Layer 6 of a small transformer language model trained on English Wikipedia (10 layers, counted from 0, width 128).
A neuron's activation on a vector x is SiLU(gate . x) times (in . x), where the dot is the dot product.

Input weights of the MLP neurons that the questions are about. A number n stands for (n - 500) times 0.00082.
n19 gate: 477 638 314 629 384 332 510 279 529 784 476 578 625 399 653 699 647 566 751 658 500 442 311 341 407 464 658 272 628 616 348 563 381 462 642 708 746 344 788 621 624 578 377 574 865 364 22 806 539 456 573 634 323 366 646 226 352 334 600 102 371 433 562 500 486 190 598 305 391 462 467 583 704 555 535 279 383 471 543 397 682 728 495 706 518 614 573 515 544 371 222 376 240 564 371 562 755 523 574 657 369 262 636 599 376 396 441 388 343 481 570 574 354 658 466 335 673 616 404 724 510 662 259 524 444 546 295 842
n29 gate: 451 462 713 735 535 726 481 430 414 524 384 417 557 385 575 282 432 392 574 471 483 404 564 555 598 530 659 535 341 330 681 325 228 473 612 271 606 478 441 206 441 548 885 495 758 207 640 558 532 369 500 205 615 486 140 624 277 611 845 491 263 372 365 417 469 306 481 549 693 190 356 221 599 439 486 486 437 514 287 474 637 673 208 559 470 713 504 440 532 526 486 617 765 500 468 525 491 443 491 434 482 239 192 746 643 397 336 394 604 754 713 711 287 328 435 446 522 339 285 683 528 500 412 509 650 482 624 548
n80 gate: 549 465 159 575 460 667 496 331 317 426 705 544 520 500 549 243 649 612 448 460 161 412 302 504 467 376 563 591 623 416 517 479 604 395 684 430 524 492 299 356 596 508 663 504 496 516 479 401 741 238 360 483 700 475 360 361 483 496 454 685 571 333 715 310 191 524 602 183 265 391 409 777 732 218 101 521 558 614 317 383 575 577 715 579 695 687 628 517 289 299 354 568 492 512 450 442 378 605 461 411 578 423 561 434 488 453 555 419 443 419 703 435 460 721 509 516 394 593 592 568 411 317 496 542 512 484 586 737
n138 gate: 585 681 625 633 375 585 355 401 515 476 547 441 393 592 604 548 523 432 387 625 725 458 423 649 615 333 466 438 449 654 364 183 439 381 500 410 423 369 436 615 204 405 670 587 559 626 504 564 542 367 540 314 236 611 407 730 561 525 584 715 443 309 707 596 381 633 418 444 568 458 414 551 583 645 516 266 817 388 413 165 702 411 605 740 432 561 631 415 616 599 484 529 437 460 371 574 584 312 437 467 619 649 317 294 704 558 522 481 514 628 507 555 591 471 582 384 426 496 684 547 492 504 515 420 570 659 281 592
n239 gate: 272 424 462 377 446 156 496 389 513 731 679 397 413 487 566 171 416 475 488 323 618 598 341 419 533 560 521 610 679 264 564 708 441 466 697 643 570 723 287 435 653 843 512 487 456 395 327 508 319 675 528 249 404 675 535 483 364 480 411 404 555 240 513 301 276 529 443 699 622 487 555 400 348 630 285 792 677 422 360 524 696 625 445 585 715 521 565 487 345 681 595 476 735 537 496 224 641 603 469 451 729 181 421 467 539 496 415 143 504 426 546 518 561 428 561 639 438 638 427 573 418 695 459 598 673 649 421 617
n250 gate: 515 570 615 811 368 397 702 510 425 584 294 714 759 617 520 526 430 914 697 307 393 520 306 363 466 664 314 610 450 627 640 515 621 414 376 445 593 421 495 709 681 215 677 448 505 695 530 753 510 655 332 394 220 581 122 404 354 240 535 583 500 384 550 393 397 519 474 578 604 576 450 670 450 404 331 409 366 362 611 703 818 534 351 888 557 801 413 250 673 456 335 331 661 568 173 528 459 787 562 194 737 265 446 352 337 462 433 525 408 449 431 635 937 424 516 758 712 444 485 221 673 315 383 571 559 598 461 972
n288 gate: 454 485 579 496 622 546 413 633 606 566 270 530 508 452 416 409 637 262 511 592 733 306 628 500 596 548 583 425 609 388 457 492 724 591 666 184 297 519 335 576 500 356 316 480 626 216 695 372 332 679 572 197 454 630 552 432 231 533 449 508 484 453 629 468 531 332 472 358 176 559 668 371 547 684 541 520 597 696 398 301 516 404 328 425 422 579 591 460 432 329 692 364 431 424 441 328 258 408 467 645 527 355 643 426 617 466 489 527 435 512 331 504 530 552 342 508 199 564 452 409 436 304 699 540 607 569 681 679
n307 gate: 349 532 500 560 462 563 332 579 264 504 602 779 454 692 743 325 731 530 380 385 584 197 456 574 416 468 616 529 554 413 564 601 276 652 420 683 400 683 372 539 616 591 348 585 473 647 722 632 474 877 681 341 437 379 482 383 612 464 728 535 401 357 491 522 437 554 549 391 743 422 240 319 496 660 314 639 541 373 560 411 396 458 615 370 593 384 417 671 635 417 204 438 588 637 586 604 300 404 397 529 441 322 805 466 540 345 823 618 539 404 815 589 706 496 367 457 272 657 353 298 317 487 730 383 533 592 268 536
n19 in: 387 260 641 509 562 671 378 549 479 339 228 248 504 582 180 781 576 470 308 582 429 406 465 582 412 341 380 492 871 478 419 652 812 444 320 318 371 521 611 422 530 639 626 540 288 670 555 374 556 553 386 406 655 526 348 526 594 628 363 689 749 500 483 608 271 583 644 342 348 286 555 583 492 586 487 220 623 344 402 424 423 471 678 496 384 445 471 422 712 195 681 529 546 356 538 508 414 541 487 611 622 509 529 395 638 265 699 583 332 457 392 226 688 795 535 272 605 530 504 598 444 453 434 594 380 392 366 347
n29 in: 480 485 504 484 654 445 401 653 480 335 483 324 504 561 492 780 524 460 415 448 511 679 660 508 488 424 476 515 456 348 573 690 411 488 504 500 476 404 319 504 492 539 566 349 571 181 444 464 669 579 473 569 437 252 397 545 211 310 407 634 646 451 375 747 401 433 525 322 793 463 588 463 266 396 248 385 93 352 403 447 390 603 267 679 276 690 543 504 562 465 745 558 445 692 435 526 635 488 521 343 576 786 301 684 436 704 304 445 619 496 567 798 605 592 646 584 444 705 602 655 475 508 480 577 335 291 444 697
n80 in: 209 622 476 772 567 476 828 516 561 406 617 610 548 401 699 504 354 492 609 496 658 480 450 619 456 553 402 449 416 372 716 662 553 475 525 492 504 508 534 244 545 367 543 555 403 662 419 645 442 378 562 484 532 377 421 586 500 726 549 437 381 455 536 616 488 219 316 476 593 439 298 588 601 457 466 586 317 653 618 481 553 452 476 512 668 349 371 720 426 366 288 308 512 559 671 542 294 674 728 681 492 620 332 247 700 581 361 612 631 757 468 690 586 465 588 97 608 364 94 398 603 528 373 480 520 401 723 513
n138 in: 426 617 311 610 681 626 512 529 496 444 562 489 581 776 422 417 376 417 689 520 194 389 550 577 604 394 504 612 534 412 580 83 424 592 508 485 614 639 440 569 432 387 641 402 594 810 440 425 623 535 671 614 452 351 423 680 489 397 337 504 530 538 662 550 563 437 422 411 447 359 541 290 625 457 652 278 281 388 443 432 401 537 624 675 582 322 376 415 681 320 613 413 478 540 553 391 554 360 449 346 686 545 653 369 451 385 525 619 437 589 485 685 885 482 527 327 608 477 504 536 285 572 537 569 574 585 478 712
n239 in: 330 681 733 464 369 512 454 618 287 603 492 519 550 564 508 330 288 677 360 146 632 655 588 336 457 614 389 458 358 632 457 585 421 321 545 535 596 664 272 308 298 204 398 562 578 354 649 375 512 345 534 619 337 603 331 532 504 545 334 357 524 353 296 436 261 588 674 569 668 341 567 577 413 689 408 544 606 536 429 552 353 566 555 512 504 615 576 367 536 573 584 568 415 450 453 566 492 450 570 664 663 564 519 278 650 474 624 612 224 637 438 623 538 526 508 633 535 636 711 254 280 468 596 512 780 550 295 613
n250 in: 567 717 305 659 681 753 510 619 563 505 509 487 704 679 535 367 586 518 574 224 513 445 523 661 856 453 227 331 659 633 781 634 559 669 472 374 509 496 344 454 600 531 435 561 439 621 441 226 611 561 704 636 491 610 616 468 614 598 682 243 272 363 419 403 695 425 602 757 518 363 230 463 238 431 591 184 369 343 718 300 505 362 356 486 462 627 509 486 274 399 616 661 288 465 532 458 491 311 849 518 625 520 272 809 441 431 138 580 738 278 407 585 539 530 449 522 580 445 486 509 606 541 663 783 394 275 620 649
n288 in: 490 553 670 610 438 483 383 517 390 563 456 558 663 442 483 515 617 454 541 311 263 432 417 568 441 610 582 544 395 317 599 467 628 396 500 817 673 286 464 107 450 575 439 378 489 527 602 363 612 449 588 130 643 521 446 539 596 467 486 694 543 625 355 453 469 541 398 358 366 318 708 391 532 422 537 464 610 431 262 467 507 653 761 439 523 443 347 529 601 301 523 473 503 503 564 351 418 335 257 503 542 450 332 385 530 527 379 580 402 576 490 588 425 500 339 384 448 482 471 330 446 465 486 643 600 535 434 699
n307 in: 865 645 364 695 544 580 452 487 663 486 393 469 296 896 562 576 211 229 618 452 660 312 514 353 660 678 518 452 484 661 495 361 632 505 453 387 429 783 635 458 650 356 457 424 392 340 654 262 495 369 352 609 246 427 505 500 724 329 309 317 532 569 351 629 536 504 696 531 333 454 653 458 554 413 783 431 641 440 359 304 413 638 464 628 201 268 413 241 639 606 341 452 257 584 218 492 371 544 547 478 536 376 572 469 445 698 496 682 571 759 398 222 221 625 622 514 335 500 427 312 777 396 584 564 540 270 295 289

Each question shows a token from some text and the vector x that enters the MLP there. A number n stands for (n - 500) times 0.011.

"-": 591 582 385 485 495 387 374 340 373 552 493 537 429 337 353 501 615 609 492 580 486 523 526 596 574 585 485 460 556 585 664 635 555 501 312 517 579 651 445 500 463 508 581 569 461 501 423 321 561 679 518 658 518 496 480 560 425 550 547 561 598 476 568 548 568 502 319 462 605 463 533 532 399 413 470 439 443 500 332 369 468 397 583 570 512 457 561 530 499 409 659 662 603 614 457 435 469 421 465 595 508 723 311 548 603 382 389 587 254 597 522 512 418 483 476 481 476 392 567 664 622 598 594 392 439 565 464 475
Which neuron lights up most? n307

"at": 749 563 448 384 448 442 507 384 426 643 455 587 562 487 411 608 412 536 502 281 527 721 451 431 401 487 465 575 346 463 579 506 605 579 537 508 433 536 473 628 550 526 460 436 511 523 467 421 289 590 488 590 433 662 437 465 418 531 502 404 569 536 423 503 353 494 491 520 685 568 526 628 614 459 525 651 505 509 450 500 609 413 561 478 501 401 609 535 274 394 440 650 500 652 513 542 548 502 447 484 410 586 532 469 507 491 760 338 415 582 546 324 477 396 411 430 510 396 525 363 491 549 488 421 556 403 333 563
Which neuron lights up most? n239

"ob": 549 457 420 501 653 583 339 486 541 446 489 518 577 211 578 359 526 465 487 555 471 557 476 475 572 500 398 585 433 450 493 502 608 430 366 486 693 571 415 479 475 690 617 700 464 280 435 395 549 589 425 517 586 515 533 466 621 593 511 563 649 688 715 460 534 608 541 525 408 556 418 458 478 475 511 511 351 359 591 435 588 562 526 581 495 386 633 604 442 448 486 508 537 487 548 524 524 413 474 498 524 729 428 468 634 451 521 499 498 590 503 375 511 606 502 404 433 595 387 454 540 694 521 446 496 444 651 303
Which neuron lights up most? n80

"ic": 622 546 356 427 279 298 437 435 468 670 459 550 357 487 484 563 602 551 614 445 458 607 616 385 557 631 573 457 329 495 482 630 692 650 436 556 346 611 470 628 594 595 569 501 506 413 463 406 411 469 445 516 539 647 465 461 369 465 446 406 493 470 493 463 398 501 382 568 603 445 454 706 506 430 570 606 453 446 548 416 455 460 556 568 524 467 535 546 419 464 511 687 590 757 493 386 372 490 450 599 431 700 551 442 429 598 528 420 501 504 472 367 479 396 529 465 457 384 488 446 475 519 487 388 642 492 444 663
Which neuron fires most, and how strongly? n239, at about 1.1

"31": 664 575 395 711 700 372 337 621 418 532 440 503 471 301 281 443 557 464 740 593 429 557 395 484 527 483 402 525 377 601 426 448 535 547 507 529 472 458 482 568 620 480 526 619 461 364 376 494 476 453 495 511 492 416 505 508 525 647 440 616 399 552 529 583 661 627 449 437 544 372 656 468 506 453 513 550 508 435 545 638 507 548 607 531 557 410 497 647 482 650 584 524 521 708 678 451 461 396 555 364 466 645 522 422 489 513 645 564 503 620 612 557 566 461 438 555 527 457 428 464 436 582 371 497 440 497 540 691
Which neuron fires most, and how strongly? n239, at about 0.39

" third": 588 538 403 613 571 451 512 321 475 519 394 428 412 421 340 455 556 468 640 676 484 452 417 461 497 605 532 484 339 509 520 522 506 584 503 517 427 609 333 724 543 540 515 512 499 493 523 355 543 463 494 560 502 463 659 444 586 674 416 511 472 540 455 601 498 716 475 562 447 517 604 658 388 495 524 399 436 516 575 496 433 523 543 586 355 422 410 535 533 509 685 715 484 750 686 493 497 207 424 420 462 662 539 476 540 597 572 483 627 555 592 588 526 542 514 512 537 490 491 506 389 492 568 350 483 478 415 620
The two highest activations, in order: n138, n80

" in": 621 460 343 544 575 455 481 670 487 634 453 640 428 425 304 527 552 574 554 531 641 470 572 522 469 531 454 551 235 587 678 408 561 584 343 506 377 558 455 557 518 511 539 644 575 392 380 532 614 575 497 455 534 556 505 515 491 639 455 534 501 438 587 369 581 692 443 521 554 562 494 581 596 516 536 483 530 431 614 570 458 422 433 650 351 402 329 434 632 457 559 747 469 689 546 551 413 485 513 383 483 699 577 555 637 486 554 529 430 598 548 382 546 545 534 526 442 412 368 519 437 483 472 380 509 369 614 427
Which neuron lights up most? n239

" lead": 553 553 344 485 589 545 548 486 500 623 341 502 297 276 321 577 496 530 650 445 561 375 533 390 546 474 474 569 461 529 609 557 567 564 302 436 559 465 388 613 575 518 574 559 509 544 387 444 549 580 444 458 427 571 478 322 452 499 581 490 362 569 528 603 560 743 544 666 494 554 548 578 487 469 622 504 441 453 628 531 424 536 355 639 526 430 354 471 519 477 567 683 493 692 457 415 573 301 394 509 503 546 546 435 439 555 669 470 544 628 544 526 352 541 416 420 356 378 483 428 455 548 522 414 522 363 564 406
Which neuron lights up most? n239

" Se": 614 502 363 532 475 586 546 550 518 641 496 565 398 458 352 408 447 520 525 637 438 476 539 411 420 557 507 519 523 494 460 455 531 620 394 447 624 554 291 701 593 364 514 440 615 476 519 422 561 705 449 472 503 660 595 492 520 694 428 616 439 560 654 562 577 702 531 633 629 548 433 509 441 485 508 602 609 319 516 424 509 470 557 543 406 404 354 490 494 486 602 721 502 684 581 511 589 443 637 425 612 716 580 420 506 501 550 645 368 425 527 391 523 470 407 428 442 391 404 485 457 456 381 547 499 429 503 570
Which neuron lights up most? n138

"eter": 646 566 445 336 514 572 508 466 406 567 482 542 614 337 512 511 574 535 589 580 395 495 554 463 579 497 366 522 338 567 442 371 597 563 251 482 590 642 462 473 575 632 575 575 460 357 392 369 592 603 442 443 418 545 496 437 560 605 631 421 483 582 537 558 354 482 544 434 565 406 518 510 519 475 517 693 580 408 575 537 486 474 487 562 413 410 587 509 537 479 456 317 627 572 406 567 508 363 483 454 631 731 443 477 534 547 583 498 472 435 578 471 450 554 620 336 574 394 213 498 405 434 533 407 662 508 510 313
Which neuron fires most, and how strongly? n307, at about 0.37

"G": 531 615 344 435 589 554 378 362 676 619 369 486 551 354 530 459 539 543 648 543 454 489 460 398 441 538 536 466 473 634 564 606 673 514 529 445 640 506 518 598 476 515 448 614 478 441 459 386 603 632 511 671 463 482 656 175 577 642 435 502 568 503 490 545 603 470 531 533 517 442 515 583 440 498 547 431 536 420 500 378 430 489 533 575 576 446 466 635 519 411 532 484 653 611 450 542 545 523 450 582 512 731 421 563 652 395 614 440 371 607 347 506 505 509 438 463 542 346 423 523 359 729 441 525 539 597 349 556
Which neuron fires most, and how strongly? n19, at about 4.4

"75": 510 509 322 558 526 502 369 485 533 569 295 579 509 369 346 432 555 536 646 709 439 552 488 422 525 492 407 580 342 611 449 558 596 565 335 467 457 512 387 521 635 495 473 531 502 376 364 577 499 510 409 512 458 487 544 373 551 612 551 441 511 539 467 591 520 678 509 503 614 434 695 416 588 336 472 539 481 523 532 376 532 540 519 588 525 459 444 509 420 614 664 620 605 608 598 599 482 426 527 371 422 627 477 380 531 563 609 634 362 754 626 400 364 549 462 519 471 383 349 489 487 511 460 514 418 463 672 621
Which neuron lights up most? n239

" ": 608 544 304 653 637 502 355 473 476 563 484 652 345 386 536 469 473 535 538 523 419 470 591 600 601 470 366 514 563 593 632 594 658 587 345 659 568 639 384 529 493 470 623 535 663 508 545 275 537 440 447 461 498 517 576 359 367 584 461 528 488 528 478 539 650 621 432 493 404 537 455 544 550 489 436 515 530 443 554 532 408 501 589 570 421 461 318 406 578 428 608 676 582 765 498 523 452 407 457 417 483 540 391 628 585 723 513 497 375 453 519 425 479 501 406 395 383 469 544 469 600 519 413 421 499 471 404 634
Which neuron lights up most? n239

" |": 664 606 416 646 655 464 459 466 504 522 366 541 487 337 459 434 509 424 613 584 547 442 576 393 483 510 436 416 391 591 562 510 443 452 463 396 523 557 333 514 531 421 531 396 505 576 438 457 451 464 495 570 457 483 436 319 599 706 526 521 456 581 499 530 589 577 510 567 605 436 587 643 479 512 408 510 496 567 402 565 331 493 522 465 519 442 558 544 482 449 736 663 748 711 509 670 584 471 429 494 480 764 299 510 563 428 555 500 469 534 651 420 472 504 528 488 339 424 423 513 474 531 457 514 702 439 372 621
Which neuron fires most, and how strongly? n29, at about 1.5

" by": 695 568 385 416 518 342 456 493 486 576 478 560 439 364 344 483 471 566 708 358 534 569 537 445 444 423 386 470 250 574 656 576 562 499 445 401 530 617 459 588 634 398 632 670 576 419 407 420 538 523 521 492 472 637 500 486 489 609 454 454 553 485 441 553 571 550 452 620 515 521 527 573 476 467 552 567 563 508 598 433 412 468 421 626 624 490 426 526 482 432 579 761 584 605 565 465 434 580 467 497 503 792 517 523 562 551 396 576 444 608 618 444 452 446 562 396 431 378 489 484 524 511 450 454 669 356 457 741
Which neuron lights up most? n250

"iving": 629 586 352 569 462 456 387 480 476 483 503 599 382 280 345 473 449 622 632 472 491 535 499 481 509 503 551 514 197 382 628 568 525 506 311 506 401 596 318 540 576 480 597 559 625 513 530 579 540 475 463 568 505 579 493 355 315 635 520 519 485 622 565 591 513 502 519 578 568 506 599 512 589 532 438 545 499 463 566 326 497 480 377 553 604 380 592 414 435 526 540 604 677 764 591 535 375 333 577 425 407 502 507 380 553 562 697 528 559 631 564 451 463 590 500 421 355 495 440 538 540 585 541 422 556 531 566 517
Which three neurons fire most, strongest first? n80, n19, n250

" cont": 558 508 344 487 608 409 444 374 517 582 463 415 339 232 457 641 562 416 534 551 566 458 665 470 535 480 484 607 571 496 658 573 500 519 432 426 467 643 374 486 651 494 631 619 572 352 416 354 520 440 447 558 598 557 641 567 495 618 444 476 477 587 600 694 634 589 521 512 509 389 525 494 459 456 395 565 501 486 510 499 529 472 552 582 484 527 369 389 526 495 424 668 514 671 618 477 392 380 491 287 661 639 440 437 539 606 667 493 585 561 498 544 440 502 538 373 438 443 543 549 289 443 477 354 642 505 462 489
Which neuron fires most, and how strongly? n29, at about 0.49

"a": 390 601 373 448 522 562 366 419 490 574 285 596 458 418 520 397 448 471 489 568 378 386 455 441 503 441 354 643 419 603 418 353 562 547 434 468 677 642 450 473 651 586 544 552 615 359 557 506 666 634 334 407 630 655 461 370 528 690 547 624 633 642 522 657 481 533 528 603 455 501 551 420 471 566 494 568 324 581 534 494 437 590 502 495 486 298 598 417 492 428 494 560 708 582 463 545 445 470 525 515 425 646 443 522 564 637 525 412 521 499 536 397 571 586 486 512 509 480 397 489 503 468 417 434 632 533 540 300
Which neuron fires most, and how strongly? n250, at about 0.54

"76": 615 475 287 447 530 535 365 364 447 485 237 562 504 367 480 427 535 538 536 737 482 599 482 434 491 417 430 557 323 528 524 575 655 673 317 526 570 505 472 475 582 578 457 558 560 420 527 403 494 525 503 624 493 368 550 397 387 513 485 477 488 552 430 541 535 514 503 416 588 577 628 509 384 267 577 600 417 377 473 467 497 521 549 585 493 456 438 446 440 541 563 519 608 717 549 379 518 445 439 356 463 698 367 388 625 526 508 646 344 711 649 553 415 499 431 564 427 528 455 561 527 540 520 462 431 538 596 477
The two highest activations, in order: n239, n250

"al": 551 503 426 534 370 482 532 344 604 525 514 410 393 361 515 490 460 436 635 434 535 497 559 454 595 580 380 503 288 578 597 442 524 494 425 389 514 645 552 501 630 604 683 569 505 499 436 441 486 526 576 614 413 650 446 364 425 367 545 512 474 521 519 500 471 492 443 528 428 444 485 426 627 510 564 647 447 314 607 554 532 409 495 413 489 344 525 444 604 449 435 650 593 888 425 499 427 394 433 404 422 692 441 520 497 662 496 360 316 573 539 507 537 454 481 457 456 415 398 376 500 480 400 403 521 378 440 422
Which neuron lights up most? n19